Layer 3 of a small transformer language model trained on English Wikipedia (12 layers, counted from 0, width 64).
A neuron's activation on a vector x is GELU(weights . x + bias), where the dot is the dot product.
The model reads these tokens: "ast" " S" "und" "ay" " n" "ight" " December " "10" ", " "2" "006" "." " The" " T" "O" "P" " " "80" " h" "ope" "ful" "s" " became" " T" "O" "P" " " "40" ", T" "O" "P"

The vector x that enters this layer's MLP at each token. A number n stands for (n - 500) times 0.0094.
0 "ast": 403,505,419,587,429,520,382,385,417,487,481,454,493,370,569,408,636,601,595,413,542,700,551,599,603,507,467,446,456,483,571,416,475,433,472,526,721,604,364,387,513,555,833,567,801,534,430,469,514,333,362,494,498,566,461,423,305,550,488,635,614,482,494,430
1 " S": 437,458,431,442,440,520,348,380,328,428,518,483,538,473,571,549,703,504,512,568,685,666,371,505,555,527,435,498,484,668,532,413,568,568,420,590,554,691,451,610,551,449,670,532,585,561,497,350,390,484,286,270,478,517,450,457,666,257,536,630,665,488,574,472
2 "und": 580,405,467,506,459,497,460,357,387,535,669,479,593,456,534,514,613,535,431,538,634,757,250,633,517,518,342,473,492,536,624,354,627,524,435,597,593,767,464,535,460,417,669,538,623,511,449,405,540,576,267,400,481,535,508,448,310,332,388,709,489,461,538,547
3 "ay": 570,343,439,574,463,529,562,420,452,476,652,433,602,500,535,432,693,576,499,593,580,794,310,669,595,496,416,393,406,565,678,294,489,506,397,475,523,640,554,494,506,428,625,525,573,422,423,356,537,606,299,457,578,547,516,431,236,475,418,718,525,426,503,444
4 " n": 441,351,513,621,438,573,442,260,276,421,569,657,480,418,684,543,754,637,464,646,549,508,506,473,487,584,447,544,516,617,481,370,582,386,416,458,541,526,408,721,564,437,654,609,624,523,518,478,444,518,348,277,514,584,533,443,566,391,405,729,481,537,441,448
5 "ight": 533,255,494,717,565,574,487,432,386,467,550,469,525,424,639,494,691,584,522,670,585,552,317,701,529,527,430,437,410,591,669,488,503,411,448,568,521,543,527,434,394,475,587,614,523,312,482,407,673,473,257,331,403,535,541,396,260,558,472,740,571,477,486,518
6 " December ": 556,491,339,314,553,565,475,381,480,427,550,373,502,524,594,446,917,541,453,531,476,523,430,634,548,359,344,467,425,662,413,491,564,498,569,560,684,567,505,544,481,497,710,645,496,444,461,237,535,639,479,436,499,524,692,405,365,404,537,637,496,539,470,391
7 "10": 599,387,514,485,414,539,454,376,357,446,551,433,462,516,516,535,836,557,422,505,546,477,536,761,459,483,458,387,430,579,625,393,575,397,351,476,506,601,417,491,401,519,601,702,381,570,599,334,528,752,429,563,453,525,586,375,398,632,387,673,540,566,481,479
8 ", ": 456,392,575,406,497,524,387,453,431,445,459,498,550,513,615,582,976,530,470,535,551,662,513,584,519,321,427,461,594,479,387,489,561,471,507,600,549,474,439,507,459,469,668,594,531,405,370,225,510,716,393,493,594,544,694,455,482,411,378,621,572,512,456,457
9 "2": 588,480,595,621,310,570,452,354,412,452,447,497,551,535,463,488,765,436,455,547,562,604,436,680,354,402,484,361,489,595,603,348,621,391,479,478,469,473,372,427,518,582,597,700,450,621,525,250,501,741,421,545,516,552,528,392,543,516,338,627,514,566,526,605
10 "006": 536,407,524,665,444,477,485,338,355,542,485,535,589,494,528,485,808,558,516,611,649,706,390,616,475,393,422,453,345,445,566,387,605,328,474,333,542,585,449,484,468,541,448,623,418,580,410,238,634,560,459,539,516,469,678,382,340,574,354,615,565,539,489,642
11 ".": 436,337,477,668,486,532,442,339,406,526,385,645,589,486,494,516,747,592,599,458,502,733,500,500,535,240,525,341,639,540,506,441,370,456,420,494,574,517,435,572,446,502,506,542,509,550,386,340,630,586,462,523,609,570,600,482,318,631,318,676,469,657,499,371
12 " The": 472,419,607,638,377,548,387,327,431,515,252,524,461,404,521,587,790,408,733,420,466,602,465,537,373,434,558,401,484,566,618,635,680,463,527,566,522,663,555,381,485,520,492,568,576,495,362,319,571,496,414,359,588,568,456,422,370,591,472,579,532,498,477,517
13 " T": 471,383,615,691,441,614,430,519,166,456,372,644,469,378,476,505,692,457,572,448,535,635,486,556,501,447,477,600,463,726,615,507,664,571,519,520,582,622,542,518,530,511,536,527,553,504,420,331,493,457,428,129,640,516,427,497,582,407,382,659,594,419,363,357
14 "O": 386,421,516,542,471,619,486,527,342,527,426,448,569,424,446,564,648,449,634,556,527,622,481,608,293,556,465,399,428,641,701,251,471,577,614,563,480,653,487,669,473,524,613,551,353,511,528,321,511,533,384,172,534,466,428,415,479,522,503,707,497,438,618,575
15 "P": 405,492,596,447,502,668,398,525,239,410,489,466,601,417,393,574,757,590,577,513,632,761,440,642,437,511,466,395,366,646,680,259,459,403,538,397,450,718,442,542,495,557,462,596,381,511,508,545,522,608,469,326,427,509,493,415,440,473,471,660,500,442,486,531
16 " ": 497,305,651,473,312,524,370,369,427,405,402,594,631,489,635,470,858,556,523,516,409,667,537,672,395,498,443,588,492,605,466,464,380,557,552,543,460,634,519,536,590,506,603,509,545,485,422,314,541,603,305,376,620,516,545,409,549,333,476,733,433,545,523,486
17 "80": 653,439,572,558,402,584,468,337,262,570,411,604,514,500,473,615,740,638,538,490,595,562,322,819,491,606,477,438,459,571,698,238,408,438,395,443,498,612,438,579,480,505,498,527,449,496,477,322,502,579,437,481,441,494,564,373,482,584,350,676,433,537,422,585
18 " h": 559,348,712,543,278,569,342,453,275,545,386,596,525,470,545,585,814,566,450,594,562,594,366,469,441,463,510,582,562,450,387,537,546,260,535,499,500,669,437,655,446,410,523,539,614,476,530,415,490,562,319,357,542,592,621,387,629,516,455,649,485,505,429,532
19 "ope": 530,309,595,520,495,552,590,367,365,509,511,476,597,423,374,539,539,602,593,576,531,610,313,646,612,497,350,350,348,605,663,447,563,404,511,584,590,583,394,548,499,494,448,588,367,385,390,425,597,433,366,320,584,475,718,432,265,573,546,686,561,458,631,596
20 "ful": 683,400,681,673,364,503,446,418,444,526,554,593,588,396,505,538,718,619,555,579,374,663,364,647,447,558,525,454,429,500,605,503,644,435,414,475,561,532,481,465,380,524,424,492,542,297,390,329,662,534,341,442,630,518,572,313,319,633,514,683,531,367,419,474
21 "s": 418,225,662,578,474,601,584,463,360,437,484,569,621,480,428,571,671,451,544,561,549,650,478,543,621,295,415,566,471,547,598,375,483,365,456,527,441,547,499,580,437,535,481,538,417,397,471,351,543,493,330,489,583,630,523,300,328,473,467,889,676,472,517,534
22 " became": 430,508,578,612,589,489,459,392,586,426,644,555,451,417,545,405,752,457,659,534,587,504,284,590,579,195,462,515,641,462,503,546,746,188,517,423,508,508,509,573,484,538,533,530,411,383,457,521,590,563,535,411,461,618,425,385,251,456,673,596,479,397,558,369
23 " T": 494,412,609,723,495,582,462,480,276,455,394,611,372,412,504,480,660,548,512,490,475,511,536,582,544,357,537,660,490,735,594,395,746,563,435,577,573,645,554,521,513,456,576,663,511,513,402,401,451,464,402,248,609,488,444,525,559,335,453,605,624,290,370,325
24 "O": 400,455,494,539,534,590,525,496,415,526,444,423,511,461,472,544,616,513,580,607,484,522,524,647,303,506,522,429,435,645,697,117,541,559,570,603,465,661,496,670,448,488,671,660,301,510,530,384,492,525,342,262,489,438,452,436,467,475,574,673,503,351,647,559
25 "P": 411,513,580,447,549,634,431,498,320,403,497,453,548,452,405,552,734,639,531,557,604,674,478,683,467,472,517,417,374,653,680,143,535,382,487,432,438,728,450,533,469,520,513,686,340,511,515,612,509,596,440,422,390,477,504,450,427,431,536,621,510,353,502,510
26 " ": 489,325,654,449,350,486,391,349,494,409,405,568,601,510,649,443,842,604,482,550,370,597,599,721,419,457,472,627,508,611,420,371,445,550,516,571,446,636,528,554,578,475,666,595,520,475,415,366,527,623,274,465,600,490,541,440,538,286,526,697,441,491,539,452
27 "40": 691,387,571,524,431,513,461,368,327,535,394,556,491,486,500,556,725,639,473,564,570,441,383,834,445,550,461,499,472,496,718,271,504,481,340,525,524,668,444,606,450,536,584,612,400,537,552,336,564,573,322,536,324,424,529,423,514,560,424,662,506,460,450,556
28 ", T": 430,553,565,566,589,579,451,547,368,403,446,647,446,402,525,557,737,592,576,530,555,610,465,548,537,410,524,697,583,635,545,437,747,488,426,610,451,621,408,492,446,444,485,637,612,461,386,273,410,488,372,185,615,355,539,436,631,398,419,625,514,420,528,357
29 "O": 424,477,446,495,498,612,511,514,386,492,445,486,544,395,466,546,622,447,599,614,564,572,476,628,321,621,501,390,437,664,662,173,539,598,570,648,423,644,467,650,457,462,642,660,326,514,537,347,495,515,318,244,438,420,472,455,525,468,566,673,491,434,649,584
30 "P": 434,530,537,413,517,661,417,522,299,380,490,508,578,392,404,549,735,572,556,565,676,713,444,665,483,582,504,381,380,669,647,192,540,417,489,470,405,705,426,513,477,497,480,677,363,514,520,574,507,588,416,400,350,463,515,454,474,429,531,630,498,431,501,534

Each question shows the input weights of one neuron of the MLP. A number n stands for (n - 500) times 0.003.

n34 (bias -0.244): 484,628,407,333,552,534,331,460,482,447,547,447,565,580,691,591,522,576,431,586,559,482,526,455,510,569,556,620,497,352,512,527,490,620,532,328,435,386,488,582,455,573,466,335,732,366,488,456,543,662,438,364,440,604,436,413,599,634,562,393,436,501,641,408
Its three highest activations, in order, are on tokens 1 " S", 4 " n", 18 " h"

n96 (bias -0.114): 424,551,461,633,598,556,571,616,606,394,675,514,489,442,545,529,557,505,438,450,444,353,510,555,453,553,404,513,475,359,500,512,557,417,579,487,732,497,542,452,430,529,566,504,434,420,493,548,492,526,447,664,615,577,535,465,501,625,595,484,439,442,511,562
Its three highest activations, in order, are on tokens 22 " became", 20 "ful", 6 " December "

n42 (bias -0.203): 406,617,282,439,376,544,552,648,475,461,504,580,508,566,492,488,543,766,383,518,531,580,695,444,437,520,711,625,620,465,645,512,387,506,536,498,393,467,534,475,486,582,505,437,437,719,403,444,519,548,559,711,462,637,509,511,509,412,667,594,638,441,506,445
It fires most on token 25 "P"

n186 (bias -0.001): 566,429,523,510,494,547,554,531,450,506,543,464,599,476,517,257,475,473,546,618,500,355,584,440,517,558,574,557,382,580,576,514,407,654,603,433,482,557,628,398,451,477,517,430,390,561,602,447,475,529,374,545,474,494,489,505,435,553,462,475,433,570,642,542
On which token does it fire most, and how strongly? 29 "O", at about 2

n123 (bias -0.228): 533,635,612,513,504,593,592,489,512,346,616,478,348,449,398,625,525,428,384,577,438,377,533,389,415,574,501,386,559,431,450,472,651,511,388,478,578,394,434,520,696,454,325,490,556,496,367,635,412,429,601,512,441,572,452,614,545,441,313,586,518,535,629,483
It fires most on token 4 " n"

n115 (bias -0.172): 506,557,594,433,530,482,607,467,442,653,533,432,559,517,490,630,463,339,488,376,552,620,581,432,446,510,740,466,512,430,516,476,566,564,568,514,551,519,456,571,615,686,470,264,718,513,420,659,630,573,496,510,612,550,469,486,545,660,544,529,551,472,588,529
It fires most on token 12 " The"

n251 (bias -0.104): 489,446,612,388,483,380,424,521,583,396,748,505,537,422,519,554,571,519,452,316,468,434,596,496,499,529,531,486,528,424,576,455,461,624,600,477,494,480,475,552,525,691,369,540,569,547,516,609,561,452,360,489,498,714,399,506,565,561,461,563,528,400,580,468
Its two highest activations, in order, are on tokens 16 " ", 26 " "

n2 (bias -0.044): 527,450,447,438,699,556,589,574,616,459,641,388,452,418,428,460,535,470,410,482,562,529,590,403,665,549,552,479,541,588,586,517,568,598,557,453,448,587,543,559,583,415,475,464,437,567,605,499,475,599,538,513,369,483,399,520,620,521,545,570,636,580,687,596
It fires most on token 29 "O"

n245 (bias -0.286): 585,436,362,469,644,631,474,482,450,534,684,392,513,464,470,415,497,373,517,395,471,600,559,461,491,584,433,461,547,510,382,625,511,485,530,489,426,435,482,644,495,535,640,499,500,554,447,579,488,632,547,587,462,346,302,575,572,538,594,563,557,608,346,602
It fires most on token 6 " December "

n146 (bias -0.150): 541,487,446,639,600,339,484,554,401,616,650,480,340,433,448,707,453,556,476,430,556,439,540,511,580,499,298,550,478,527,468,357,462,586,659,618,539,488,592,501,526,586,410,607,607,504,438,417,559,600,589,430,565,606,403,484,667,505,357,519,522,518,520,429
It fires most on token 13 " T"

n166 (bias -0.162): 439,635,375,580,417,477,579,285,394,461,504,324,453,569,306,509,383,511,479,486,594,566,368,606,438,557,482,533,607,351,528,499,458,550,498,554,561,477,612,663,533,592,413,692,702,718,306,573,636,612,575,506,333,507,461,564,528,547,579,385,391,340,435,485
On which token does it fire most, and how strongly? 2 "und", at about 1.2

n142 (bias -0.233): 446,361,478,522,444,484,525,478,565,353,382,505,485,617,597,476,497,679,465,539,605,485,612,536,340,485,427,252,526,470,536,602,462,554,549,492,486,406,560,380,508,538,513,411,473,429,586,590,326,455,500,467,476,584,544,367,543,554,592,452,517,495,468,494
Its two highest activations, in order, are on tokens 5 "ight", 16 " "

n223 (bias -0.221): 536,500,438,468,583,362,572,507,593,637,545,451,619,534,367,470,540,620,585,602,587,551,469,601,689,624,448,441,437,424,475,703,612,478,514,552,424,432,434,403,546,520,466,483,495,522,347,533,362,592,567,339,412,671,341,573,423,650,376,403,585,407,381,468
It fires most on token 22 " became"

n244 (bias -0.081): 511,504,558,488,498,658,516,380,485,558,630,521,402,423,498,494,556,507,503,449,460,440,562,527,471,587,471,615,558,468,693,442,478,588,452,523,414,366,440,616,418,507,451,486,553,377,436,616,510,494,560,561,445,467,416,466,691,434,373,489,408,585,400,556
It fires most on token 17 "80"

n155 (bias -0.145): 467,369,555,424,465,341,400,763,581,409,625,251,565,445,496,468,528,488,456,440,275,380,379,708,505,433,452,639,460,525,351,414,468,571,546,597,507,485,370,638,715,650,415,444,548,498,341,504,514,446,458,526,491,335,483,559,452,534,510,498,568,577,368,477
On which token does it fire most, and how strongly? 26 " ", at about 2.9

n86 (bias -0.122): 406,570,335,478,565,545,444,590,426,425,467,566,521,616,596,401,492,562,397,498,565,561,472,541,671,669,499,539,507,539,611,665,500,546,396,484,544,350,432,552,569,489,626,512,741,566,445,520,401,476,568,551,576,404,291,355,544,551,411,389,574,377,602,436
Its two highest activations, in order, are on tokens 0 "ast", 1 " S"

n15 (bias -0.031): 502,432,458,452,419,433,552,625,428,463,391,584,384,729,433,471,409,478,336,421,457,421,432,629,425,408,503,575,594,478,583,554,549,483,503,363,377,402,611,527,478,541,403,504,495,604,514,460,565,483,478,408,551,540,562,590,564,520,677,390,415,385,346,668
Its two highest activations, in order, are on tokens 23 " T", 27 "40"

n175 (bias -0.296): 462,452,503,297,722,381,440,455,590,445,531,535,513,539,399,648,404,586,497,584,564,541,537,435,377,532,501,554,555,505,609,615,475,438,424,436,424,494,409,442,424,520,482,389,642,564,433,526,280,554,439,390,418,380,561,379,508,481,506,405,464,464,569,480
On which token does it fire most, and how strongly? 28 ", T", at about 1.9

n213 (bias 0.084): 561,424,537,581,581,493,495,607,550,421,530,511,435,492,571,572,553,477,529,512,469,523,556,593,598,658,481,388,345,476,426,549,494,489,558,410,481,585,683,514,614,336,501,403,398,437,542,633,516,540,493,445,362,570,534,645,573,403,388,558,449,600,630,486
It fires most on token 30 "P"

n151 (bias -0.223): 517,514,364,510,582,525,559,684,548,577,441,414,433,425,402,398,463,437,451,450,314,528,632,488,630,455,466,517,531,416,510,389,476,525,491,512,365,432,594,484,423,524,460,339,653,655,431,520,520,633,481,545,612,488,500,593,420,635,528,651,369,484,558,473
Its two highest activations, in order, are on tokens 11 ".", 3 "ay"

n9 (bias -0.054): 516,580,412,465,464,427,437,538,380,571,655,361,433,624,526,553,437,491,597,657,523,471,607,671,454,566,396,584,500,528,525,557,497,551,707,572,481,608,492,536,554,433,374,354,538,451,527,553,474,419,296,509,512,581,473,581,550,454,487,551,580,484,554,512
It fires most on token 1 " S"

n219 (bias -0.356): 528,815,522,641,359,297,508,552,588,376,663,353,685,608,503,599,342,404,544,570,577,606,540,508,221,381,405,396,533,378,541,614,308,508,666,466,577,581,556,597,452,453,481,559,524,552,267,733,468,468,507,683,332,440,597,546,562,375,327,645,550,260,418,346
On which token does it fire most, and how strongly? 2 "und", at about 0.25

n211 (bias -0.131): 434,512,528,463,416,342,561,545,532,607,529,400,641,405,482,482,490,479,391,498,582,457,514,583,563,451,527,463,378,397,668,493,513,723,368,512,459,596,385,451,378,546,490,427,617,605,565,491,361,532,596,322,547,480,475,553,400,337,434,386,561,516,395,591
It fires most on token 2 "und"

n150 (bias -0.250): 523,557,341,565,624,475,459,430,541,582,448,526,469,619,493,445,361,605,417,464,498,580,472,573,565,477,414,520,552,510,512,525,461,652,506,480,514,473,355,560,595,563,401,474,474,603,552,464,372,365,544,585,466,476,739,338,470,487,602,482,421,384,346,538
It fires most on token 17 "80"

n185 (bias -0.056): 467,400,485,327,398,401,525,547,495,548,512,525,501,502,433,595,520,492,515,538,452,459,420,369,461,488,473,326,407,473,474,489,525,597,551,535,372,553,395,428,562,347,627,464,498,586,446,561,407,456,459,450,383,455,469,483,393,511,482,542,413,427,483,424
It fires most on token 29 "O"

n71 (bias -0.194): 640,463,557,507,559,561,521,588,511,486,478,516,528,486,595,490,422,572,442,554,518,492,669,567,537,573,586,425,476,542,528,653,489,648,447,498,501,381,574,639,553,660,553,468,573,585,583,616,502,501,514,446,511,388,495,383,473,476,395,509,525,321,395,352
Its two highest activations, in order, are on tokens 23 " T", 13 " T"

n199 (bias -0.119): 512,504,585,550,429,567,657,515,508,512,581,581,504,503,417,633,500,525,511,687,539,443,438,654,511,441,520,471,497,466,567,563,371,591,542,505,517,457,572,409,552,409,520,538,552,600,476,499,399,496,503,491,539,539,454,527,629,379,494,500,378,433,439,538
On which token does it fire most, and how strongly? 17 "80", at about 1.5

n14 (bias -0.204): 431,479,588,457,542,456,508,545,588,660,455,503,347,440,473,473,466,601,470,611,602,515,572,508,336,459,534,629,438,432,633,538,409,470,620,450,461,483,469,458,566,503,540,505,605,485,446,586,557,446,501,540,275,325,634,430,449,523,565,557,497,549,371,682
Its three highest activations, in order, are on tokens 27 "40", 10 "006", 5 "ight"

n198 (bias -0.086): 594,471,554,554,462,483,502,621,439,454,487,509,315,524,502,687,466,582,502,577,642,686,412,434,580,479,624,377,551,399,626,641,436,475,588,649,327,378,413,629,698,510,496,455,649,550,544,656,428,539,602,524,480,586,442,520,451,539,665,523,420,447,461,435
It fires most on token 18 " h"

n122 (bias -0.302): 558,562,438,473,448,396,518,532,603,580,545,442,596,489,525,534,533,551,383,504,423,428,555,626,580,722,448,413,474,594,561,468,545,620,478,448,432,612,550,482,637,425,510,364,588,530,447,481,395,598,651,562,483,451,519,526,422,512,389,463,523,626,634,348
It fires most on token 3 "ay"

n78 (bias -0.226): 575,581,376,377,524,449,480,479,581,603,551,425,319,653,390,551,496,600,545,275,522,476,532,594,458,471,583,585,352,377,596,651,409,476,361,639,452,458,526,487,549,479,443,534,445,376,378,558,351,468,588,413,485,617,597,433,442,504,333,619,531,496,547,530
Its two highest activations, in order, are on tokens 17 "80", 7 "10"

n49 (bias -0.142): 428,567,562,386,448,649,474,544,642,521,686,492,477,606,319,520,637,587,335,309,582,483,603,349,465,516,573,455,416,722,508,671,393,591,430,520,413,473,374,427,472,426,537,591,669,482,470,604,571,527,388,477,480,566,453,478,540,665,605,432,487,315,434,609
Its two highest activations, in order, are on tokens 30 "P", 25 "P"

n118 (bias -0.214): 471,487,438,491,472,537,463,588,509,560,561,481,394,578,460,384,430,642,223,421,561,521,465,549,459,380,293,403,361,585,577,632,346,389,424,696,554,381,682,572,597,554,459,532,521,555,394,472,648,453,430,552,606,407,427,579,673,667,528,475,484,558,468,573
It fires most on token 19 "ope"

n145 (bias -0.145): 488,682,610,671,502,516,529,637,349,567,669,408,501,390,634,577,429,634,670,497,519,682,544,456,523,443,488,319,373,490,439,499,528,489,555,464,480,450,513,428,618,622,465,545,389,525,449,613,418,460,648,546,421,589,494,638,477,372,546,443,414,578,584,492
It fires most on token 15 "P"